Layer 5 of a small transformer language model trained on English Wikipedia (10 layers, counted from 0, width 96).
A neuron's activation on a vector x is GELU(gate . x) times (in . x), where the dot is the dot product.

Input weights of the MLP neurons that the questions are about. A number n stands for (n - 128) times 0.0043.
n22 gate: 112, 107, 171, 133, 165, 138, 70, 142, 132, 79, 151, 148, 119, 167, 82, 101, 173, 104, 197, 124, 151, 123, 133, 136, 128, 132, 72, 131, 145, 100, 156, 202, 105, 108, 108, 167, 86, 104, 154, 123, 36, 82, 174, 107, 96, 146, 158, 125, 129, 58, 141, 103, 59, 126, 141, 224, 138, 112, 64, 103, 89, 140, 130, 147, 159, 143, 69, 100, 135, 157, 112, 124, 186, 149, 123, 104, 106, 138, 139, 134, 154, 123, 150, 175, 140, 131, 130, 153, 78, 97, 85, 85, 162, 137, 85, 84
n49 gate: 101, 119, 101, 112, 111, 143, 155, 112, 195, 171, 169, 106, 64, 121, 95, 159, 68, 186, 121, 221, 126, 99, 139, 112, 180, 67, 105, 134, 179, 176, 171, 117, 60, 112, 132, 138, 87, 98, 133, 153, 155, 126, 128, 73, 124, 131, 137, 102, 99, 110, 148, 121, 137, 121, 155, 156, 105, 128, 122, 87, 146, 154, 178, 197, 130, 150, 153, 142, 115, 153, 143, 123, 131, 104, 141, 141, 89, 137, 92, 92, 141, 123, 149, 126, 76, 137, 178, 107, 97, 155, 156, 133, 104, 135, 174, 171
n64 gate: 169, 137, 134, 185, 121, 153, 154, 167, 98, 107, 130, 70, 145, 79, 125, 110, 131, 142, 164, 141, 81, 173, 163, 80, 99, 116, 157, 124, 89, 143, 115, 120, 93, 139, 139, 168, 135, 138, 133, 149, 81, 110, 182, 118, 84, 126, 175, 126, 80, 197, 184, 228, 149, 144, 141, 101, 121, 96, 125, 94, 82, 115, 79, 100, 105, 193, 137, 116, 134, 123, 113, 97, 154, 107, 126, 98, 119, 110, 144, 216, 106, 170, 114, 116, 106, 75, 100, 152, 90, 131, 175, 60, 160, 119, 170, 118
n131 gate: 116, 131, 123, 139, 169, 74, 113, 155, 85, 135, 149, 96, 96, 140, 159, 111, 124, 65, 132, 105, 136, 126, 170, 118, 180, 115, 120, 152, 121, 118, 131, 152, 155, 214, 175, 111, 141, 99, 111, 129, 146, 99, 146, 154, 140, 75, 151, 108, 99, 161, 152, 111, 110, 164, 183, 65, 95, 87, 108, 170, 116, 73, 80, 94, 129, 105, 132, 139, 108, 168, 95, 18, 118, 105, 145, 55, 64, 107, 106, 130, 110, 127, 173, 107, 143, 127, 99, 110, 149, 104, 176, 150, 147, 99, 134, 152
n206 gate: 113, 118, 117, 120, 79, 123, 136, 146, 125, 155, 82, 140, 149, 146, 154, 140, 109, 136, 155, 148, 128, 145, 148, 118, 188, 123, 100, 164, 99, 86, 102, 108, 64, 111, 110, 98, 165, 126, 146, 194, 151, 137, 155, 134, 42, 141, 121, 150, 167, 176, 116, 145, 124, 76, 120, 159, 66, 106, 102, 138, 105, 123, 141, 73, 150, 123, 130, 121, 158, 109, 143, 184, 120, 150, 66, 139, 48, 96, 129, 154, 140, 143, 124, 186, 84, 158, 108, 165, 89, 96, 176, 152, 144, 100, 162, 171
n214 gate: 110, 129, 84, 104, 131, 118, 152, 57, 100, 166, 150, 157, 117, 150, 132, 144, 77, 135, 159, 166, 152, 205, 137, 104, 93, 112, 47, 103, 163, 146, 198, 122, 113, 128, 169, 149, 101, 103, 127, 113, 136, 125, 169, 66, 181, 128, 145, 124, 136, 91, 122, 120, 197, 148, 121, 130, 102, 163, 144, 161, 142, 144, 110, 132, 106, 113, 124, 129, 156, 143, 113, 97, 115, 103, 168, 151, 124, 125, 217, 124, 189, 151, 119, 139, 138, 125, 115, 124, 93, 119, 134, 121, 153, 132, 102, 142
n217 gate: 133, 183, 168, 187, 136, 115, 222, 114, 130, 79, 98, 49, 121, 117, 169, 81, 138, 110, 150, 106, 130, 166, 195, 75, 148, 96, 87, 153, 168, 123, 106, 150, 124, 154, 139, 110, 177, 126, 144, 105, 160, 111, 155, 133, 149, 93, 131, 172, 151, 124, 108, 134, 71, 117, 160, 130, 164, 91, 160, 156, 138, 137, 142, 124, 194, 109, 133, 110, 135, 144, 81, 67, 155, 194, 133, 139, 129, 157, 120, 151, 158, 136, 130, 74, 158, 159, 122, 161, 107, 104, 110, 88, 119, 127, 121, 149
n228 gate: 108, 124, 109, 104, 82, 164, 95, 172, 153, 79, 91, 105, 182, 151, 137, 100, 152, 75, 145, 152, 86, 142, 146, 114, 123, 117, 125, 169, 93, 124, 81, 125, 106, 134, 149, 128, 131, 194, 104, 184, 149, 124, 133, 145, 142, 113, 183, 126, 125, 136, 181, 146, 172, 139, 92, 138, 162, 107, 126, 170, 111, 250, 109, 122, 108, 106, 87, 123, 161, 105, 90, 132, 170, 114, 147, 118, 145, 84, 135, 117, 95, 110, 142, 169, 102, 191, 120, 30, 144, 187, 159, 111, 120, 153, 131, 131
n22 in: 127, 132, 186, 149, 97, 121, 113, 131, 118, 108, 113, 127, 157, 145, 109, 122, 69, 154, 104, 152, 120, 119, 111, 143, 102, 84, 133, 92, 177, 142, 146, 126, 110, 131, 164, 155, 138, 111, 99, 187, 141, 81, 228, 154, 194, 116, 145, 121, 122, 165, 136, 137, 215, 165, 163, 120, 121, 141, 155, 85, 116, 165, 143, 163, 96, 132, 126, 103, 41, 102, 153, 106, 100, 121, 158, 110, 80, 102, 122, 54, 132, 136, 137, 196, 46, 183, 144, 135, 121, 122, 88, 126, 126, 164, 93, 137
n49 in: 142, 80, 121, 74, 118, 92, 121, 112, 76, 119, 180, 125, 173, 92, 72, 180, 139, 162, 131, 134, 122, 134, 125, 123, 111, 71, 138, 118, 134, 129, 113, 156, 84, 126, 142, 106, 131, 198, 93, 150, 122, 111, 91, 84, 100, 100, 104, 120, 110, 70, 142, 123, 83, 162, 44, 87, 105, 146, 77, 161, 169, 139, 152, 201, 148, 139, 140, 69, 150, 175, 137, 84, 105, 157, 145, 129, 50, 135, 142, 70, 107, 88, 75, 64, 150, 143, 176, 117, 94, 144, 157, 136, 105, 98, 135, 176
n64 in: 124, 128, 144, 112, 76, 132, 166, 127, 126, 111, 94, 135, 165, 79, 138, 172, 113, 131, 104, 115, 145, 116, 200, 99, 67, 141, 151, 106, 127, 119, 119, 171, 83, 46, 135, 171, 137, 98, 137, 120, 75, 199, 133, 133, 139, 149, 191, 107, 93, 102, 148, 164, 106, 103, 116, 129, 113, 98, 183, 174, 112, 193, 136, 119, 137, 149, 56, 64, 115, 121, 130, 219, 175, 123, 144, 110, 156, 127, 168, 129, 97, 120, 151, 120, 118, 182, 162, 172, 238, 186, 128, 85, 84, 127, 119, 49
n131 in: 122, 183, 153, 142, 148, 126, 150, 162, 140, 157, 79, 142, 115, 160, 106, 176, 142, 183, 143, 121, 181, 137, 113, 95, 201, 143, 157, 102, 124, 129, 166, 148, 117, 154, 156, 86, 113, 149, 119, 80, 153, 136, 104, 169, 148, 82, 148, 164, 165, 70, 143, 83, 135, 102, 143, 78, 167, 130, 169, 157, 130, 120, 85, 143, 199, 105, 172, 209, 144, 175, 170, 81, 131, 121, 112, 107, 185, 115, 102, 150, 141, 138, 158, 125, 111, 83, 200, 91, 66, 118, 131, 132, 99, 127, 160, 110
n206 in: 157, 163, 129, 130, 133, 83, 79, 162, 142, 135, 129, 146, 136, 150, 124, 118, 150, 117, 149, 171, 114, 124, 94, 160, 164, 108, 165, 114, 143, 80, 85, 123, 178, 134, 119, 91, 105, 144, 204, 97, 140, 141, 112, 102, 131, 127, 108, 135, 94, 126, 124, 15, 126, 172, 142, 129, 30, 68, 143, 114, 149, 173, 130, 161, 136, 116, 164, 145, 181, 108, 147, 128, 149, 102, 164, 85, 121, 142, 141, 155, 129, 109, 197, 121, 140, 177, 135, 69, 95, 190, 121, 186, 120, 99, 112, 173
n214 in: 139, 105, 156, 193, 125, 176, 135, 174, 87, 139, 96, 163, 180, 159, 123, 176, 78, 91, 115, 65, 106, 109, 120, 89, 141, 113, 167, 123, 137, 135, 158, 162, 141, 135, 114, 116, 143, 129, 116, 123, 111, 148, 132, 109, 117, 134, 121, 149, 133, 91, 91, 139, 130, 96, 44, 148, 199, 110, 141, 79, 128, 121, 163, 88, 82, 157, 94, 94, 154, 115, 91, 147, 119, 173, 80, 128, 88, 132, 114, 134, 116, 168, 95, 116, 133, 83, 170, 75, 98, 150, 112, 110, 120, 120, 109, 184
n217 in: 153, 147, 81, 151, 131, 91, 87, 165, 140, 177, 167, 107, 78, 157, 76, 163, 136, 168, 115, 141, 153, 86, 164, 119, 111, 172, 120, 76, 150, 71, 101, 159, 163, 138, 160, 67, 133, 102, 83, 126, 121, 140, 138, 130, 71, 125, 175, 134, 103, 205, 101, 147, 108, 101, 181, 103, 144, 113, 110, 58, 191, 137, 200, 136, 168, 144, 190, 83, 128, 69, 111, 128, 58, 156, 173, 116, 81, 112, 27, 163, 148, 123, 141, 32, 168, 126, 121, 143, 136, 127, 108, 164, 179, 125, 102, 87
n228 in: 167, 90, 105, 169, 104, 176, 145, 173, 84, 96, 146, 130, 104, 127, 120, 97, 216, 139, 137, 132, 114, 97, 33, 55, 135, 150, 180, 190, 137, 137, 104, 172, 61, 185, 69, 94, 128, 126, 85, 92, 139, 120, 111, 97, 109, 105, 167, 135, 128, 152, 83, 78, 86, 45, 106, 180, 110, 128, 133, 100, 123, 155, 63, 98, 146, 167, 125, 74, 174, 136, 187, 120, 125, 142, 120, 121, 110, 136, 88, 139, 111, 225, 95, 112, 161, 191, 130, 160, 104, 116, 164, 184, 169, 114, 165, 110

Each question shows a token from some text and the vector x that enters the MLP there. A number n stands for (n - 128) times 0.042.

"ans ": 134, 153, 164, 126, 135, 124, 137, 112, 111, 107, 142, 116, 130, 137, 97, 71, 129, 145, 138, 105, 132, 122, 103, 125, 93, 130, 143, 148, 104, 107, 113, 153, 104, 155, 126, 141, 73, 128, 152, 108, 202, 139, 186, 107, 132, 132, 156, 167, 144, 129, 116, 71, 163, 92, 133, 122, 147, 147, 132, 129, 144, 143, 113, 119, 113, 117, 90, 85, 148, 128, 77, 149, 89, 122, 126, 154, 99, 139, 132, 112, 155, 106, 136, 114, 132, 98, 133, 174, 142, 145, 129, 116, 132, 124, 99, 157
Which two neurons fire most, strongest first? n214, n22

"st": 147, 114, 129, 116, 147, 87, 157, 104, 138, 128, 149, 132, 125, 135, 165, 101, 122, 112, 152, 94, 144, 111, 126, 94, 130, 146, 153, 152, 97, 89, 125, 112, 153, 106, 115, 148, 109, 118, 114, 145, 123, 128, 137, 108, 103, 128, 154, 135, 142, 105, 143, 113, 139, 112, 146, 123, 154, 115, 138, 128, 150, 132, 90, 144, 86, 114, 175, 113, 127, 111, 102, 135, 155, 102, 131, 122, 173, 102, 103, 105, 173, 156, 123, 150, 83, 96, 136, 195, 125, 137, 141, 154, 102, 113, 126, 138
Which of these neurons fires most? n49

"l": 97, 136, 127, 145, 176, 64, 166, 140, 172, 88, 158, 125, 114, 155, 117, 111, 106, 131, 156, 130, 107, 103, 143, 69, 106, 116, 134, 144, 92, 118, 147, 137, 162, 94, 135, 102, 111, 97, 135, 130, 165, 146, 109, 140, 103, 112, 124, 144, 134, 127, 100, 151, 119, 135, 128, 126, 149, 103, 107, 109, 142, 133, 120, 151, 101, 119, 156, 114, 153, 104, 119, 131, 133, 89, 96, 120, 144, 101, 131, 139, 144, 107, 132, 150, 68, 109, 137, 179, 114, 134, 139, 135, 148, 132, 125, 131
Which neuron fires most, and how strongly? n217, at about 0.9

"or ": 117, 157, 134, 134, 146, 122, 133, 152, 132, 105, 188, 147, 145, 108, 98, 105, 136, 146, 143, 91, 132, 76, 120, 129, 83, 126, 136, 121, 105, 115, 121, 113, 132, 135, 117, 136, 72, 125, 174, 146, 176, 194, 169, 105, 151, 100, 144, 145, 140, 147, 121, 141, 122, 108, 136, 126, 137, 174, 114, 145, 166, 142, 137, 127, 114, 122, 154, 117, 119, 141, 109, 157, 139, 110, 148, 108, 105, 130, 109, 127, 167, 109, 109, 122, 131, 149, 140, 139, 129, 133, 120, 112, 142, 136, 105, 144
Which of these neurons fires most? n131

"of ": 146, 148, 136, 129, 142, 122, 148, 130, 119, 103, 205, 142, 114, 139, 128, 125, 128, 122, 98, 106, 133, 97, 106, 115, 94, 107, 129, 146, 97, 108, 107, 140, 129, 116, 138, 102, 98, 129, 175, 131, 141, 140, 111, 107, 107, 139, 123, 129, 154, 159, 131, 107, 146, 121, 130, 144, 144, 105, 149, 157, 87, 139, 132, 154, 80, 139, 128, 109, 150, 130, 146, 163, 152, 125, 118, 110, 132, 128, 140, 131, 151, 152, 146, 103, 150, 137, 142, 176, 118, 145, 160, 125, 142, 144, 98, 165
Which two neurons fire most, strongest first? n131, n206

"is": 149, 121, 142, 81, 147, 130, 133, 136, 126, 142, 136, 136, 123, 110, 155, 118, 143, 144, 165, 117, 117, 135, 121, 86, 81, 111, 124, 144, 56, 94, 139, 153, 101, 81, 114, 126, 104, 138, 129, 130, 138, 134, 130, 126, 166, 178, 142, 151, 137, 90, 148, 41, 163, 114, 139, 125, 102, 104, 123, 98, 128, 178, 94, 129, 112, 116, 133, 147, 140, 85, 112, 147, 137, 118, 138, 115, 128, 85, 88, 114, 150, 134, 104, 128, 123, 115, 150, 154, 138, 122, 123, 180, 137, 120, 86, 166
Which two neurons fire most, strongest first? n228, n206

"ol": 120, 97, 111, 138, 160, 142, 157, 117, 134, 159, 97, 157, 146, 127, 170, 129, 122, 140, 141, 112, 118, 139, 123, 121, 72, 109, 76, 121, 119, 90, 100, 130, 111, 125, 98, 120, 128, 104, 99, 114, 118, 134, 108, 141, 144, 161, 148, 163, 143, 87, 111, 90, 143, 129, 109, 94, 123, 171, 118, 120, 110, 108, 98, 128, 106, 103, 114, 97, 168, 97, 130, 153, 133, 130, 123, 130, 146, 110, 79, 106, 154, 149, 116, 140, 113, 104, 149, 168, 134, 114, 145, 177, 115, 116, 96, 125
Which of these neurons fires most? n214

"ic ": 123, 134, 175, 106, 146, 148, 144, 128, 102, 132, 144, 105, 141, 135, 129, 107, 117, 127, 125, 124, 144, 112, 95, 109, 92, 132, 147, 107, 64, 87, 130, 118, 90, 98, 117, 129, 104, 117, 174, 145, 142, 125, 147, 142, 123, 129, 135, 143, 158, 125, 118, 66, 141, 90, 149, 117, 130, 148, 87, 163, 186, 140, 124, 126, 82, 115, 144, 136, 148, 132, 123, 143, 127, 114, 124, 130, 139, 129, 128, 118, 152, 118, 121, 125, 131, 130, 131, 167, 148, 121, 138, 134, 110, 111, 124, 163
Which of these neurons fires most? n206

"by ": 150, 157, 137, 132, 135, 105, 169, 162, 149, 78, 186, 173, 154, 92, 131, 142, 119, 120, 113, 123, 98, 113, 132, 122, 82, 114, 144, 143, 95, 133, 125, 174, 130, 119, 154, 150, 85, 130, 169, 147, 165, 171, 110, 140, 102, 130, 122, 115, 129, 110, 130, 121, 171, 97, 137, 108, 137, 166, 127, 183, 153, 142, 163, 153, 107, 94, 156, 125, 125, 142, 136, 116, 135, 128, 151, 130, 119, 148, 136, 132, 168, 117, 112, 123, 143, 119, 162, 137, 120, 121, 133, 133, 136, 130, 112, 148
Which of these neurons fires most? n49

"- ": 108, 138, 114, 149, 131, 122, 164, 129, 102, 121, 124, 173, 163, 105, 118, 102, 156, 127, 137, 133, 122, 114, 126, 138, 133, 156, 113, 120, 116, 136, 105, 126, 102, 135, 145, 140, 77, 129, 176, 165, 179, 164, 136, 85, 132, 140, 111, 132, 134, 161, 107, 139, 134, 129, 150, 115, 138, 146, 154, 114, 159, 154, 136, 132, 114, 129, 88, 146, 130, 139, 110, 134, 129, 114, 102, 98, 99, 106, 150, 156, 132, 129, 119, 132, 135, 102, 140, 181, 128, 149, 127, 138, 118, 132, 99, 130
Which of these neurons fires most? n64

"ros": 143, 172, 142, 134, 131, 121, 113, 122, 131, 156, 131, 117, 119, 153, 149, 139, 142, 104, 137, 117, 96, 121, 122, 103, 33, 88, 135, 98, 94, 86, 111, 151, 108, 122, 99, 122, 71, 150, 111, 137, 163, 159, 121, 130, 152, 171, 133, 125, 116, 92, 129, 55, 156, 146, 119, 102, 136, 125, 141, 107, 145, 120, 152, 133, 108, 131, 111, 157, 129, 81, 138, 114, 145, 119, 72, 136, 138, 69, 115, 113, 116, 126, 132, 163, 100, 93, 125, 154, 120, 107, 135, 148, 113, 116, 127, 117
Which neuron fires most, and how strongly? n49, at about 0.14

"th": 144, 131, 152, 114, 145, 87, 156, 138, 168, 96, 158, 120, 82, 111, 105, 109, 128, 131, 122, 73, 129, 97, 121, 109, 108, 135, 150, 153, 68, 100, 151, 134, 156, 119, 125, 123, 107, 97, 134, 149, 173, 169, 133, 110, 102, 139, 102, 129, 153, 161, 135, 140, 142, 146, 89, 112, 140, 101, 137, 90, 128, 130, 92, 121, 103, 171, 126, 110, 143, 134, 86, 135, 132, 86, 162, 155, 139, 128, 113, 107, 161, 140, 99, 141, 81, 159, 135, 157, 109, 136, 162, 163, 108, 126, 121, 142
Which neuron fires most, and how strongly? n131, at about 0.17

"t": 139, 156, 109, 119, 143, 92, 132, 110, 144, 115, 91, 148, 115, 164, 169, 116, 113, 154, 135, 103, 147, 106, 134, 128, 124, 88, 134, 102, 86, 124, 74, 144, 151, 124, 77, 114, 109, 132, 119, 123, 122, 140, 121, 86, 108, 146, 114, 157, 125, 100, 156, 57, 104, 155, 110, 117, 144, 124, 111, 106, 103, 82, 91, 137, 129, 113, 98, 127, 151, 130, 134, 101, 108, 74, 169, 86, 147, 118, 112, 122, 155, 120, 106, 165, 98, 131, 119, 151, 116, 72, 117, 122, 114, 118, 102, 140
Which of these neurons fires most? n131

"sec": 168, 120, 160, 132, 145, 135, 137, 120, 119, 162, 103, 146, 119, 142, 119, 105, 89, 150, 162, 96, 142, 108, 145, 101, 120, 115, 78, 134, 82, 124, 121, 138, 133, 103, 104, 99, 114, 129, 110, 123, 168, 169, 121, 174, 162, 166, 151, 163, 154, 100, 134, 70, 98, 133, 132, 130, 157, 138, 124, 84, 129, 95, 87, 113, 108, 117, 128, 122, 141, 144, 147, 148, 121, 104, 129, 88, 158, 85, 148, 149, 164, 149, 123, 172, 140, 150, 132, 154, 97, 136, 126, 152, 130, 157, 94, 138
Which neuron fires most, and how strongly? n214, at about 1

"e": 139, 146, 155, 108, 119, 122, 167, 139, 109, 140, 110, 153, 96, 130, 163, 132, 181, 153, 117, 146, 125, 124, 120, 90, 104, 132, 135, 96, 83, 111, 154, 149, 120, 97, 131, 144, 130, 110, 92, 104, 134, 129, 133, 130, 158, 155, 167, 132, 161, 109, 177, 119, 135, 115, 108, 125, 135, 81, 152, 102, 151, 140, 129, 150, 116, 88, 136, 149, 144, 111, 157, 166, 127, 137, 160, 124, 137, 101, 114, 105, 138, 135, 97, 191, 139, 111, 129, 157, 148, 113, 105, 154, 136, 122, 98, 167
Which of these neurons fires most? n49

", ": 126, 144, 113, 130, 127, 162, 148, 117, 107, 130, 167, 175, 134, 114, 103, 108, 156, 127, 149, 104, 133, 77, 130, 139, 107, 145, 151, 93, 99, 125, 127, 107, 121, 132, 156, 159, 104, 115, 179, 135, 185, 157, 140, 148, 125, 144, 106, 150, 121, 133, 138, 116, 141, 117, 126, 109, 139, 148, 138, 151, 122, 151, 134, 107, 117, 83, 127, 114, 138, 132, 98, 163, 106, 141, 121, 117, 130, 135, 140, 119, 124, 111, 131, 132, 159, 115, 132, 172, 117, 131, 104, 131, 131, 115, 85, 140
Which neuron fires most, and how strongly? n228, at about 0.19